Layer 10 of a small transformer language model trained on English Wikipedia (16 layers, counted from 0, width 96).
A neuron's activation on a vector x is squared ReLU(weights . x), where the dot is the dot product.

Input weights of the MLP neurons that the questions are about. A number n stands for (n - 500) times 0.0017.
n11: 387 564 519 578 362 569 348 181 409 790 559 649 418 645 507 597 525 479 434 521 392 449 490 300 388 325 486 349 381 560 672 568 514 297 411 493 330 559 424 831 387 449 591 244 586 243 693 494 480 595 492 493 520 529 405 614 479 467 464 496 511 403 521 416 318 504 523 387 583 528 644 440 600 414 454 518 473 734 539 602 479 441 510 497 557 541 541 273 380 670 457 403 556 479 450 703
n29: 375 487 631 457 490 329 419 638 705 630 451 465 470 612 668 539 477 725 605 510 453 484 512 513 576 412 456 405 504 335 525 446 591 769 347 310 471 428 662 405 592 362 394 548 681 563 415 554 592 300 528 588 559 527 547 474 332 544 666 415 507 319 387 579 480 257 716 401 515 414 252 434 464 546 463 593 569 517 490 559 602 558 604 611 527 455 319 577 446 557 520 653 401 410 293 526
n39: 566 510 618 493 650 533 577 400 494 708 618 464 558 517 493 282 435 530 526 383 417 441 446 550 479 366 464 557 304 641 592 659 564 547 428 571 575 539 437 497 446 536 496 588 628 456 441 630 475 274 354 484 494 392 622 553 713 723 515 357 317 510 373 468 538 483 666 372 646 323 798 665 191 490 481 558 260 514 507 395 303 567 673 435 551 427 402 563 681 410 531 447 402 503 528 576
n48: 571 689 647 456 528 553 551 608 519 396 454 417 356 421 589 439 459 437 579 434 606 396 390 239 525 550 632 357 482 525 466 439 530 534 747 341 687 267 356 516 550 415 388 660 310 350 526 407 563 506 475 618 678 576 509 366 218 366 567 514 427 474 517 545 615 367 474 459 481 410 427 636 385 669 596 507 394 575 629 560 630 354 500 662 530 490 516 448 575 500 405 540 416 788 371 604
n52: 433 460 487 473 342 574 503 400 526 422 542 411 559 485 604 461 518 566 769 589 712 459 392 476 624 577 451 545 487 542 593 638 426 327 442 446 613 293 210 497 620 523 445 500 353 338 520 524 568 593 655 443 480 324 606 497 556 457 426 668 366 453 357 359 409 521 523 480 548 557 623 509 476 548 628 464 408 387 375 449 529 400 402 388 448 474 416 556 532 475 268 565 413 583 549 330
n65: 704 586 409 625 654 569 657 482 592 550 604 540 511 355 477 391 623 525 389 487 536 454 503 494 537 408 340 487 671 347 458 614 607 518 500 373 531 490 474 503 647 447 328 374 597 510 347 508 563 380 318 515 509 302 598 472 638 454 292 576 566 685 516 580 532 678 587 467 467 606 460 643 516 372 627 594 448 295 406 554 460 281 623 459 532 516 260 519 469 572 471 349 446 312 419 703
n71: 514 514 603 342 406 575 425 688 315 364 363 465 451 526 389 547 703 554 414 615 593 514 301 436 550 482 465 460 695 407 493 567 532 470 707 471 331 352 582 429 544 631 590 390 515 209 724 519 449 278 703 424 323 547 493 457 335 492 328 447 466 557 408 576 607 485 572 497 401 442 309 446 425 422 149 725 462 481 622 259 419 485 570 377 552 465 661 607 316 425 615 633 453 536 759 429
n72: 685 616 547 333 414 391 628 685 427 421 232 503 410 421 652 271 475 514 340 568 472 429 680 422 591 418 353 462 542 411 370 648 568 561 598 348 386 540 603 571 462 675 661 511 419 455 533 563 354 554 240 341 438 487 403 544 585 593 457 328 637 670 489 493 535 465 610 742 393 719 308 365 412 354 535 332 573 532 553 542 524 486 327 367 507 588 467 422 460 589 623 377 552 517 662 503
n140: 340 432 615 402 693 386 670 500 421 563 411 309 456 531 642 604 485 582 500 707 627 555 330 566 381 534 558 556 270 528 553 752 340 524 466 631 573 641 469 552 635 496 767 547 435 327 330 719 862 624 270 428 570 466 365 434 533 620 454 512 566 430 648 664 565 313 603 504 447 568 504 646 401 591 180 652 522 584 404 575 427 594 446 551 728 679 435 427 628 627 508 626 526 526 565 592
n151: 496 483 427 346 395 453 665 542 601 219 413 329 569 447 448 480 411 330 548 686 481 564 455 332 612 388 475 573 476 496 685 515 486 426 482 482 549 492 511 436 587 976 359 330 726 434 412 602 503 369 288 371 360 567 553 496 446 500 623 410 401 332 378 420 452 569 496 445 332 372 374 467 493 520 669 482 643 232 700 489 493 284 437 523 614 323 591 489 614 522 211 496 580 554 389 507
n169: 486 392 390 663 419 429 533 434 392 566 647 467 471 566 533 425 523 552 511 694 461 382 596 588 528 394 634 543 503 584 413 639 417 443 479 535 394 657 551 390 422 398 372 413 341 457 455 374 500 553 687 348 562 418 479 616 489 467 409 605 548 557 274 611 559 595 519 527 372 619 561 509 463 318 578 506 517 618 609 459 520 359 520 548 670 525 695 590 511 485 471 271 436 469 341 452
n179: 533 599 427 375 447 276 511 569 583 550 408 474 398 418 493 592 619 589 520 405 669 413 555 473 271 466 410 397 572 544 636 560 670 548 374 462 690 687 362 474 497 591 370 357 444 472 460 422 536 380 300 395 516 361 665 662 744 521 442 361 543 419 409 722 528 665 681 458 367 548 699 476 459 352 503 674 609 236 461 610 677 557 503 402 517 309 434 601 403 355 553 599 490 446 588 284
n182: 426 452 650 513 493 441 663 554 291 232 480 538 503 517 395 509 383 749 575 565 355 497 640 442 591 271 392 628 341 627 556 369 539 635 684 345 538 528 575 426 649 713 496 572 409 619 586 569 342 484 532 415 317 527 440 642 487 415 593 336 373 409 406 576 370 546 428 550 537 503 514 296 513 525 558 553 402 311 382 596 490 414 328 373 587 545 723 661 452 548 450 562 470 484 557 600
n188: 510 455 727 376 562 363 507 516 353 407 483 608 509 558 612 518 557 460 547 497 401 610 638 301 504 493 381 371 471 507 484 595 681 639 726 500 320 420 596 383 347 471 604 559 480 477 458 332 525 455 643 516 385 470 641 611 451 610 605 613 465 510 416 503 685 580 511 444 706 657 699 351 435 344 586 705 376 738 551 663 448 541 478 491 534 552 381 594 626 637 429 667 297 464 689 529
n190: 448 755 472 598 524 424 536 444 517 319 570 543 471 412 476 685 575 600 486 500 621 583 550 326 441 585 611 353 500 592 439 566 474 755 545 441 557 559 618 360 538 457 580 574 662 512 389 420 564 480 363 486 428 451 567 538 462 512 669 549 460 654 521 632 503 367 668 391 417 473 426 476 497 472 623 569 466 699 629 713 606 595 628 465 386 463 429 437 468 667 395 564 559 625 482 434
n206: 455 628 644 581 232 576 428 669 423 413 387 670 302 466 514 466 686 444 623 513 763 357 443 667 472 487 519 280 540 529 491 503 483 419 591 600 432 605 380 488 450 591 489 649 656 493 468 503 419 445 324 376 450 579 389 676 572 428 429 386 292 343 382 514 520 580 650 566 610 460 440 290 480 534 503 584 462 735 507 577 639 608 478 381 629 585 416 386 572 527 524 718 584 402 670 604
n208: 539 519 536 466 559 427 743 552 617 616 436 435 558 528 304 388 661 530 586 610 718 385 446 278 607 530 539 517 389 623 478 507 610 459 497 561 474 489 535 610 584 405 533 588 452 541 269 529 427 451 380 439 278 537 695 421 573 281 671 472 609 407 404 458 510 632 389 369 522 659 709 406 490 405 450 497 481 666 665 635 572 647 315 266 606 599 337 447 470 510 717 450 395 633 644 559
n215: 371 448 475 288 517 604 542 357 373 641 642 539 430 496 576 409 318 672 740 517 691 444 404 457 385 476 441 317 507 507 478 583 356 443 400 473 461 365 434 497 500 437 555 482 669 476 343 482 475 309 391 532 535 422 659 334 637 580 710 539 489 500 500 398 538 314 489 340 436 626 678 568 283 471 613 404 438 555 455 592 381 641 405 376 476 421 484 305 609 542 459 782 629 750 469 427
n229: 530 539 673 452 564 291 563 657 599 543 507 358 500 479 615 528 698 439 662 760 591 397 461 513 341 571 559 432 451 603 339 517 371 487 792 241 480 378 511 634 575 610 504 550 580 572 431 694 571 550 588 467 474 585 676 473 389 610 700 539 443 591 542 557 670 610 800 455 539 610 464 456 611 311 446 656 648 591 605 466 310 276 553 531 563 373 490 597 373 620 577 564 552 487 465 446
n257: 522 582 375 477 476 455 341 563 453 596 395 383 468 452 547 464 553 706 581 555 628 590 559 561 319 399 516 493 493 500 525 497 669 451 543 310 646 613 453 531 302 308 546 524 460 576 560 566 571 360 599 547 562 491 500 384 555 493 234 493 562 390 383 459 314 368 320 335 568 609 434 444 668 213 439 537 582 530 557 652 628 377 525 575 617 715 560 625 574 551 533 474 556 616 691 806
n325: 398 470 529 419 345 514 489 487 480 609 354 574 491 594 397 449 518 399 460 493 689 626 556 555 408 517 476 719 485 381 552 756 424 571 316 163 595 547 446 422 510 415 368 522 653 350 497 667 372 544 489 437 297 343 680 610 490 619 524 536 358 734 465 482 479 378 714 582 526 303 727 395 428 421 438 429 550 464 546 710 724 540 386 609 532 595 463 435 592 547 607 686 752 421 443 510
n351: 437 774 420 431 552 475 630 503 559 530 518 406 545 478 507 198 390 367 364 571 544 363 306 578 420 468 577 334 334 477 449 592 432 604 364 489 580 794 496 282 366 317 535 511 544 352 503 566 723 269 484 348 446 583 568 634 472 344 244 526 444 298 456 530 540 403 543 439 310 631 670 648 720 473 554 445 580 618 489 533 581 455 566 457 562 391 615 556 605 467 607 643 305 280 533 447

Each question shows a token from some text and the vector x that enters the MLP there. A number n stands for (n - 500) times 0.0089.

"St": 418 514 467 482 299 340 339 630 593 607 460 566 590 409 740 548 380 393 244 402 511 500 487 376 455 512 579 817 524 422 488 359 450 663 613 721 307 539 341 323 669 517 559 729 597 564 437 288 170 553 545 506 584 451 435 555 422 420 419 513 446 627 679 568 463 476 426 587 518 642 577 599 635 543 515 585 587 560 479 378 418 504 562 445 406 460 402 500 538 405 492 511 644 672 494 540
Which two neurons fire most, strongest first? n72, n190

"F": 405 540 555 491 386 287 299 620 673 566 379 424 608 376 645 558 453 410 372 486 590 432 439 335 400 517 483 656 549 464 532 300 423 625 598 702 270 500 355 338 688 519 510 594 669 603 456 182 306 605 538 699 590 492 446 593 438 471 537 488 522 447 762 549 398 517 382 430 485 627 638 609 443 540 462 551 614 452 396 386 475 506 376 337 456 542 364 472 387 395 368 438 647 645 470 488
Which neuron fires most, and how strongly? n179, at about 0.39

"and ": 468 416 491 461 268 433 401 464 586 454 365 494 820 345 617 596 318 455 392 349 605 463 523 505 444 586 570 785 409 490 583 390 480 525 648 661 232 617 389 309 667 587 521 750 485 497 363 317 379 612 512 577 601 527 370 420 494 457 595 575 648 587 687 454 442 454 441 466 561 564 616 414 398 573 558 439 581 524 493 370 575 561 700 485 545 596 374 651 637 540 650 452 676 538 539 504
Which neuron fires most, and how strongly? n140, at about 0.14

"all ": 516 448 588 516 316 441 203 603 467 549 438 493 744 525 632 609 322 491 326 419 538 513 424 497 466 541 596 626 491 523 561 425 421 548 583 558 213 466 382 283 519 596 486 726 691 504 261 445 289 552 475 700 535 563 422 433 492 500 420 588 565 517 682 495 406 645 382 306 439 628 696 542 312 541 437 464 525 477 425 313 581 475 625 534 472 503 346 616 574 432 693 490 682 589 525 489
The neuron with the highest activation: n215

"w": 414 617 480 601 272 418 278 612 710 596 469 531 661 273 627 563 491 413 470 361 398 448 371 621 358 505 614 723 560 539 618 655 523 713 667 638 246 545 535 402 654 596 540 643 491 505 310 506 304 626 428 569 647 581 567 524 453 568 411 575 605 504 488 489 403 502 400 509 586 513 655 567 555 554 566 368 662 528 483 301 480 613 396 366 399 539 406 457 562 429 593 444 767 567 505 585
Which three neurons fire most, strongest first? n206, n72, n325

"a": 420 516 518 528 180 450 247 527 607 541 466 403 627 562 597 647 368 325 317 263 471 446 240 449 453 469 606 662 587 534 499 450 664 539 615 540 221 557 500 478 637 629 490 605 486 473 399 520 404 682 566 646 628 481 445 598 452 443 354 526 538 550 606 495 363 656 413 420 472 519 744 536 632 495 486 513 582 450 424 494 510 580 532 287 403 633 558 251 538 449 572 375 687 498 414 594
Which neuron fires most, and how strongly? n11, at about 12

"an ": 583 294 481 458 306 441 282 468 610 476 507 410 872 550 605 585 310 343 429 355 555 520 433 538 427 512 431 669 504 519 500 307 347 572 607 573 310 595 428 350 560 592 533 645 491 488 382 302 321 635 524 586 546 538 398 474 445 559 570 442 561 580 738 479 381 502 469 344 502 620 716 535 502 524 593 484 599 343 575 372 553 491 610 459 341 589 419 544 579 415 619 436 779 511 356 458
Which neuron fires most, and how strongly? n325, at about 0.11

"M": 394 532 497 342 361 246 319 621 625 600 495 439 683 402 698 525 471 382 427 503 505 536 451 377 355 461 411 727 562 405 572 408 311 665 647 584 279 563 418 369 716 600 519 595 600 598 433 276 310 517 542 453 669 430 441 655 452 507 433 561 527 499 758 512 466 493 376 488 519 673 673 687 602 569 535 434 605 526 419 421 478 525 580 422 352 547 412 359 456 386 494 433 683 603 476 595
The neuron with the highest activation: n72

"n": 526 364 435 523 401 485 356 561 662 512 454 496 678 468 646 517 442 455 436 343 478 452 335 626 443 429 499 776 475 589 490 416 534 651 506 689 83 585 508 442 700 647 586 715 470 538 350 546 459 756 722 597 710 396 473 664 434 555 411 531 553 543 738 470 497 495 305 446 447 492 746 493 515 535 593 418 568 451 457 354 524 518 598 429 564 543 407 592 529 427 615 508 552 555 528 484
Which two neurons fire most, strongest first? n169, n140

"p": 340 298 488 559 400 400 233 671 571 567 437 505 631 473 491 554 351 436 306 326 630 472 295 409 307 550 633 771 556 519 525 416 452 579 530 644 369 597 260 377 495 620 532 488 599 669 430 364 286 565 612 620 575 440 425 416 422 505 557 564 398 605 571 577 563 616 326 303 330 541 648 678 563 540 597 562 546 397 316 402 394 470 504 457 451 692 442 530 450 377 473 550 535 449 546 482
The neuron with the highest activation: n179

"P": 383 580 494 537 400 267 325 598 633 578 453 558 637 323 652 416 373 392 322 383 524 501 504 418 386 591 495 706 600 468 550 364 360 553 564 698 248 596 323 328 606 610 588 615 641 599 435 281 285 489 607 540 547 387 399 509 412 485 471 422 547 591 699 563 421 572 373 553 503 702 731 712 436 642 543 517 568 538 403 384 507 484 475 431 430 507 330 448 471 434 507 403 651 561 387 512
The neuron with the highest activation: n72

"k": 406 554 443 622 433 405 228 520 432 542 528 447 674 478 561 532 327 338 347 312 580 622 405 545 520 444 599 791 476 500 580 465 527 637 638 569 199 701 585 292 385 642 565 602 510 547 366 419 390 722 591 617 477 454 577 519 448 654 353 558 566 626 661 429 459 629 280 423 457 618 722 502 564 504 436 394 578 563 371 349 543 577 503 401 434 458 518 490 603 418 648 342 487 445 478 477
The neuron with the highest activation: n169

"f": 512 499 475 446 364 403 380 658 728 552 391 459 620 448 614 698 461 373 342 277 507 539 284 385 490 375 527 773 436 547 573 343 449 539 477 643 391 532 507 326 600 569 468 486 539 651 449 435 230 563 522 698 551 451 492 522 533 574 498 502 501 529 747 539 336 563 428 210 447 484 717 703 474 590 510 575 674 508 361 411 416 445 403 339 444 543 433 516 492 317 373 532 620 581 435 496
Which three neurons fire most, strongest first? n151, n179, n39

"the ": 472 466 513 619 411 349 223 678 588 508 434 510 805 484 587 617 490 411 383 574 498 513 394 375 431 590 474 679 469 567 633 419 373 583 591 427 341 605 415 397 655 591 546 745 558 624 371 362 350 540 556 579 522 557 299 540 421 612 464 386 485 472 581 648 407 646 531 469 632 759 623 642 574 645 572 530 529 508 441 385 531 575 615 313 444 504 292 644 571 357 493 465 749 457 441 518
The neuron with the highest activation: n229

"u": 483 299 417 457 375 451 350 717 606 564 301 477 603 414 688 487 343 423 390 400 448 370 329 583 543 554 493 616 440 441 573 350 421 649 443 635 430 494 477 501 730 829 585 642 641 517 428 512 404 616 650 605 706 515 382 533 490 560 465 610 512 356 640 564 427 651 341 427 555 539 653 542 461 482 668 456 660 547 615 484 474 627 556 333 481 596 453 600 599 235 633 488 636 602 528 517
Which neuron fires most, and how strongly? n151, at about 0.98

"ro": 587 368 378 523 327 513 265 732 519 678 406 478 658 561 723 420 521 509 412 498 651 624 357 560 517 440 457 620 556 455 488 307 431 609 560 477 390 458 353 404 569 673 749 607 691 654 293 543 334 577 522 523 624 647 524 535 447 495 562 553 354 366 574 605 595 564 314 411 589 543 722 465 417 681 483 576 561 503 470 420 523 585 468 371 384 518 332 509 485 322 559 581 743 597 544 558
Which three neurons fire most, strongest first? n206, n215, n208

"d": 458 522 474 619 398 288 257 664 593 386 544 532 686 390 694 569 420 477 258 314 589 514 410 387 363 561 615 733 549 564 513 424 475 700 655 656 181 633 537 323 664 568 595 703 559 441 360 301 323 572 562 589 592 461 515 578 391 556 472 628 372 472 659 562 462 450 367 363 477 574 511 468 481 615 600 548 585 528 477 383 491 495 566 413 310 545 487 516 431 438 498 470 529 614 431 448
Which two neurons fire most, strongest first? n190, n188

"er": 445 372 404 456 405 419 338 612 559 552 578 563 517 440 580 532 540 309 350 403 511 515 184 475 528 454 671 745 476 505 660 337 428 429 675 577 302 493 447 483 426 570 691 559 584 630 393 552 350 548 584 713 450 630 419 539 512 513 527 649 480 559 775 570 311 546 323 275 411 525 587 662 596 527 625 441 422 506 446 418 513 492 499 300 538 546 496 670 335 382 388 468 674 665 534 530
The neuron with the highest activation: n11

"i": 519 281 533 566 316 351 236 620 587 551 442 572 668 461 599 550 235 308 327 239 587 510 202 477 328 575 542 785 359 518 482 391 391 508 480 542 333 452 442 572 417 665 394 681 567 481 376 545 377 575 659 717 677 543 580 439 511 519 399 466 494 577 602 492 449 565 386 301 409 473 546 411 523 560 528 398 543 455 465 484 454 460 538 426 541 551 536 478 444 345 543 391 591 514 516 645
The neuron with the highest activation: n325

"A": 495 386 409 490 336 385 445 578 517 682 520 354 754 308 521 559 271 462 528 309 674 537 493 438 431 649 512 744 457 501 608 283 578 516 639 589 360 513 369 332 648 732 553 529 437 491 424 313 356 586 597 588 714 452 524 567 466 480 493 637 628 508 621 494 498 472 533 348 449 491 784 495 628 461 583 457 636 448 457 344 489 486 498 295 476 560 504 434 560 442 708 511 711 562 449 519
The neuron with the highest activation: n179

"-": 403 333 527 684 518 373 379 696 562 471 497 414 656 413 598 565 294 352 372 328 409 576 444 378 471 624 521 609 480 493 577 430 305 575 600 589 146 488 444 364 685 567 381 675 610 471 413 494 446 568 555 555 540 596 383 457 440 575 392 532 569 488 660 559 466 530 418 363 462 729 652 545 477 658 450 483 441 408 435 412 616 590 526 407 462 381 319 603 629 262 621 556 763 493 386 492
Which neuron fires most, and how strongly? n140, at about 0.33

"et": 584 421 506 387 261 354 284 725 603 638 402 492 598 480 629 629 365 413 351 354 492 576 483 634 379 477 466 735 504 569 425 344 500 571 517 584 310 607 420 426 526 715 574 698 466 550 472 487 296 601 696 512 590 495 525 484 374 571 378 543 525 579 640 579 490 426 428 307 517 527 549 492 571 524 758 473 520 550 444 330 488 496 435 451 510 542 507 569 635 367 578 410 745 789 607 609
The neuron with the highest activation: n257

"ur": 443 380 511 480 385 318 230 732 657 596 545 546 572 583 652 442 285 336 356 200 533 580 360 665 396 674 611 652 372 431 350 254 498 490 484 685 516 588 646 466 570 597 622 704 621 507 426 542 449 646 593 699 531 536 433 355 410 448 352 591 487 648 650 503 509 531 417 338 461 628 670 491 573 543 573 422 524 470 514 443 493 415 510 360 465 501 549 575 527 422 579 362 524 531 574 455
The neuron with the highest activation: n351

"ch": 368 500 310 631 257 256 206 532 601 619 437 508 552 378 556 548 360 304 455 347 474 554 473 578 543 389 501 775 445 469 533 427 443 575 685 665 259 581 447 452 746 501 407 739 439 564 370 364 493 598 446 473 526 397 356 370 235 508 486 604 524 564 627 534 431 487 376 441 311 526 605 635 537 591 509 530 522 464 551 319 484 614 429 442 455 495 528 561 407 414 403 412 575 486 409 553
Which neuron fires most, and how strongly? n169, at about 1.4

"en": 568 324 517 609 323 368 258 639 505 604 482 477 527 452 576 501 374 324 472 370 386 525 234 581 394 470 655 729 615 590 384 463 398 574 640 516 92 524 503 456 569 697 498 664 445 670 351 472 392 575 545 616 601 546 470 545 493 556 466 621 554 526 722 561 464 450 473 279 288 494 517 539 592 480 629 479 600 467 502 448 428 460 572 336 532 562 513 576 440 427 594 499 659 668 369 435
Which two neurons fire most, strongest first? n229, n169

"s ": 563 474 543 528 359 388 269 562 609 518 393 424 819 454 586 593 389 395 445 464 501 604 319 523 475 404 559 715 545 523 516 408 561 508 567 604 282 579 461 273 485 588 561 677 556 486 354 233 427 592 613 648 620 569 316 434 430 424 450 434 598 585 717 484 415 358 382 322 453 621 675 479 562 642 524 356 558 530 472 361 555 435 666 555 483 596 440 597 533 336 741 401 613 566 495 588
The neuron with the highest activation: n257

"e ": 473 385 461 336 335 431 349 580 647 584 449 530 652 534 535 650 315 340 568 393 428 506 264 434 474 417 406 620 455 532 536 392 424 509 526 597 195 649 358 396 521 570 549 603 557 662 392 246 364 559 634 604 622 487 256 508 445 513 496 563 483 660 741 444 446 391 388 343 544 531 642 612 653 509 468 501 572 561 462 370 572 569 679 389 458 544 384 579 615 377 756 465 637 495 546 537
The neuron with the highest activation: n11

"4 ": 470 504 535 407 401 382 306 729 693 562 496 483 780 501 634 675 485 441 389 481 600 469 400 431 355 638 412 762 398 436 649 367 402 518 647 478 275 577 480 461 569 690 523 592 490 592 379 421 277 550 548 686 530 679 427 540 490 567 534 363 591 514 620 482 313 640 547 474 500 742 575 540 375 574 607 554 499 349 532 461 505 530 572 399 423 443 268 451 597 385 659 519 701 507 444 477
Which three neurons fire most, strongest first? n229, n179, n151

"ir": 423 349 554 550 363 439 359 518 541 690 503 457 604 474 671 462 320 406 328 273 498 623 358 276 433 514 634 701 554 451 521 351 486 497 530 672 270 473 586 307 611 589 549 734 691 555 390 377 370 460 774 651 570 380 453 559 450 489 354 495 665 452 578 504 530 528 344 396 539 566 698 427 629 545 535 507 584 404 504 438 478 490 486 261 380 424 486 544 484 492 500 296 570 573 614 411
The neuron with the highest activation: n188

"est ": 418 432 601 515 375 351 249 663 521 498 492 473 722 538 669 687 312 418 346 457 426 550 443 469 452 549 562 617 514 442 559 401 383 640 662 513 194 471 394 368 564 598 506 692 580 511 318 350 248 541 613 671 467 652 308 455 428 530 488 448 562 513 669 540 415 616 402 302 456 756 596 497 492 645 419 516 439 427 486 412 537 486 577 489 351 509 418 546 559 333 652 484 666 501 437 440
Which three neurons fire most, strongest first? n71, n188, n29

"I": 480 403 397 343 346 296 401 647 520 637 467 415 758 332 565 541 486 413 523 417 509 501 547 293 575 539 550 788 460 455 596 318 494 443 513 605 340 472 423 420 715 725 604 624 396 614 499 414 267 601 692 508 671 454 348 561 419 454 521 592 612 535 670 417 390 443 403 562 550 490 661 453 533 554 523 421 775 532 502 305 402 560 490 305 427 561 436 531 574 483 632 479 678 554 536 479
Which three neurons fire most, strongest first? n72, n208, n52

"the": 519 510 568 589 366 396 175 630 620 664 420 506 665 330 583 425 318 402 294 390 385 511 354 356 456 520 611 619 522 592 625 367 458 489 605 689 251 493 472 388 621 597 567 733 580 628 405 546 274 509 488 698 590 515 426 574 392 620 422 420 435 587 686 501 531 540 382 441 410 514 749 700 407 426 501 576 499 619 439 480 490 513 579 446 320 518 398 441 592 499 474 531 562 407 440 646
Which neuron fires most, and how strongly? n39, at about 8

"t": 585 476 501 527 313 338 308 573 548 625 432 472 683 405 511 608 302 383 401 229 492 511 316 479 371 586 364 861 421 430 559 348 499 545 472 551 361 498 534 349 498 576 540 693 545 526 416 502 329 673 479 557 479 561 594 370 503 536 463 481 401 742 645 636 630 517 414 244 340 604 643 513 490 609 633 350 547 499 426 347 486 589 656 421 474 484 583 420 472 495 595 479 660 618 493 523
Which neuron fires most, and how strongly? n325, at about 2.2

".": 444 424 584 519 364 361 208 554 552 524 505 405 732 390 559 604 280 533 444 489 461 572 323 422 404 634 477 658 604 363 427 374 471 465 657 699 228 543 378 276 664 657 616 620 593 667 436 417 349 516 541 657 662 477 337 529 315 503 490 512 488 630 584 634 479 408 304 471 441 501 713 522 485 492 478 493 465 409 432 460 428 464 539 405 423 624 449 544 492 286 571 657 672 512 509 488
Which two neurons fire most, strongest first? n71, n215

"e": 425 395 449 458 398 347 294 676 545 528 411 434 638 422 636 472 218 445 394 371 366 581 422 542 455 474 475 708 506 449 422 264 481 474 528 663 321 619 403 388 602 629 566 541 475 555 357 424 287 511 637 686 796 414 525 535 365 578 443 511 512 542 690 531 449 505 429 356 430 587 826 393 394 458 577 504 539 438 352 420 583 580 590 291 549 501 642 595 539 444 546 558 647 579 445 497
Which three neurons fire most, strongest first? n215, n182, n179

"ot": 445 466 450 522 359 392 208 584 371 562 461 498 529 518 586 557 480 410 391 280 526 543 473 549 474 480 528 713 396 573 580 298 470 582 535 465 153 582 420 427 536 779 587 659 485 609 471 536 201 586 598 673 574 478 598 588 453 587 439 577 535 636 670 411 332 574 310 495 556 537 708 538 436 562 594 396 501 490 473 399 593 720 567 417 643 430 471 604 576 495 650 593 681 618 474 556
The neuron with the highest activation: n325

"ec": 507 442 462 520 327 347 171 671 589 518 373 448 543 386 632 440 417 415 378 329 454 462 277 493 308 444 434 782 472 525 518 437 511 480 514 555 406 429 555 582 581 576 490 511 572 505 509 446 264 549 659 504 752 515 324 545 489 594 515 538 662 475 729 510 368 527 415 383 464 491 601 625 655 538 646 372 573 609 415 447 561 548 447 232 416 632 331 520 444 413 566 368 694 642 573 585
Which three neurons fire most, strongest first? n11, n257, n72

"T": 404 566 542 499 431 323 284 634 595 593 429 507 705 348 644 552 336 387 403 456 538 481 525 405 489 537 373 675 478 441 490 327 432 519 662 747 167 492 359 365 738 570 605 686 666 579 488 257 301 575 629 564 599 429 505 509 410 488 488 511 420 481 691 630 460 591 394 450 481 701 611 669 620 566 539 499 632 550 400 393 450 505 553 389 404 525 390 409 465 513 495 499 644 514 391 521
Which two neurons fire most, strongest first? n188, n229

"z": 356 460 396 556 312 256 381 566 637 579 463 407 536 533 651 591 213 390 457 350 595 448 298 446 516 595 531 735 571 389 458 345 411 447 581 558 298 550 467 447 496 625 670 524 596 318 417 400 333 764 609 569 474 495 571 458 436 481 403 614 499 442 571 567 360 683 379 369 426 582 645 626 696 472 486 391 614 527 449 478 657 721 615 476 497 581 605 421 493 437 627 404 661 510 594 511
Which neuron fires most, and how strongly? n11, at about 2.7

"ers ": 587 381 567 635 288 390 278 577 561 530 403 565 838 567 567 567 279 376 512 423 567 684 310 559 426 394 552 647 482 510 460 346 497 556 591 585 273 469 399 317 528 588 617 659 466 467 381 289 369 561 498 635 561 591 280 451 463 368 499 438 547 635 747 529 455 420 434 319 434 617 656 608 550 543 578 415 589 490 462 351 519 492 682 545 474 547 432 569 587 429 656 405 622 561 479 552
The neuron with the highest activation: n48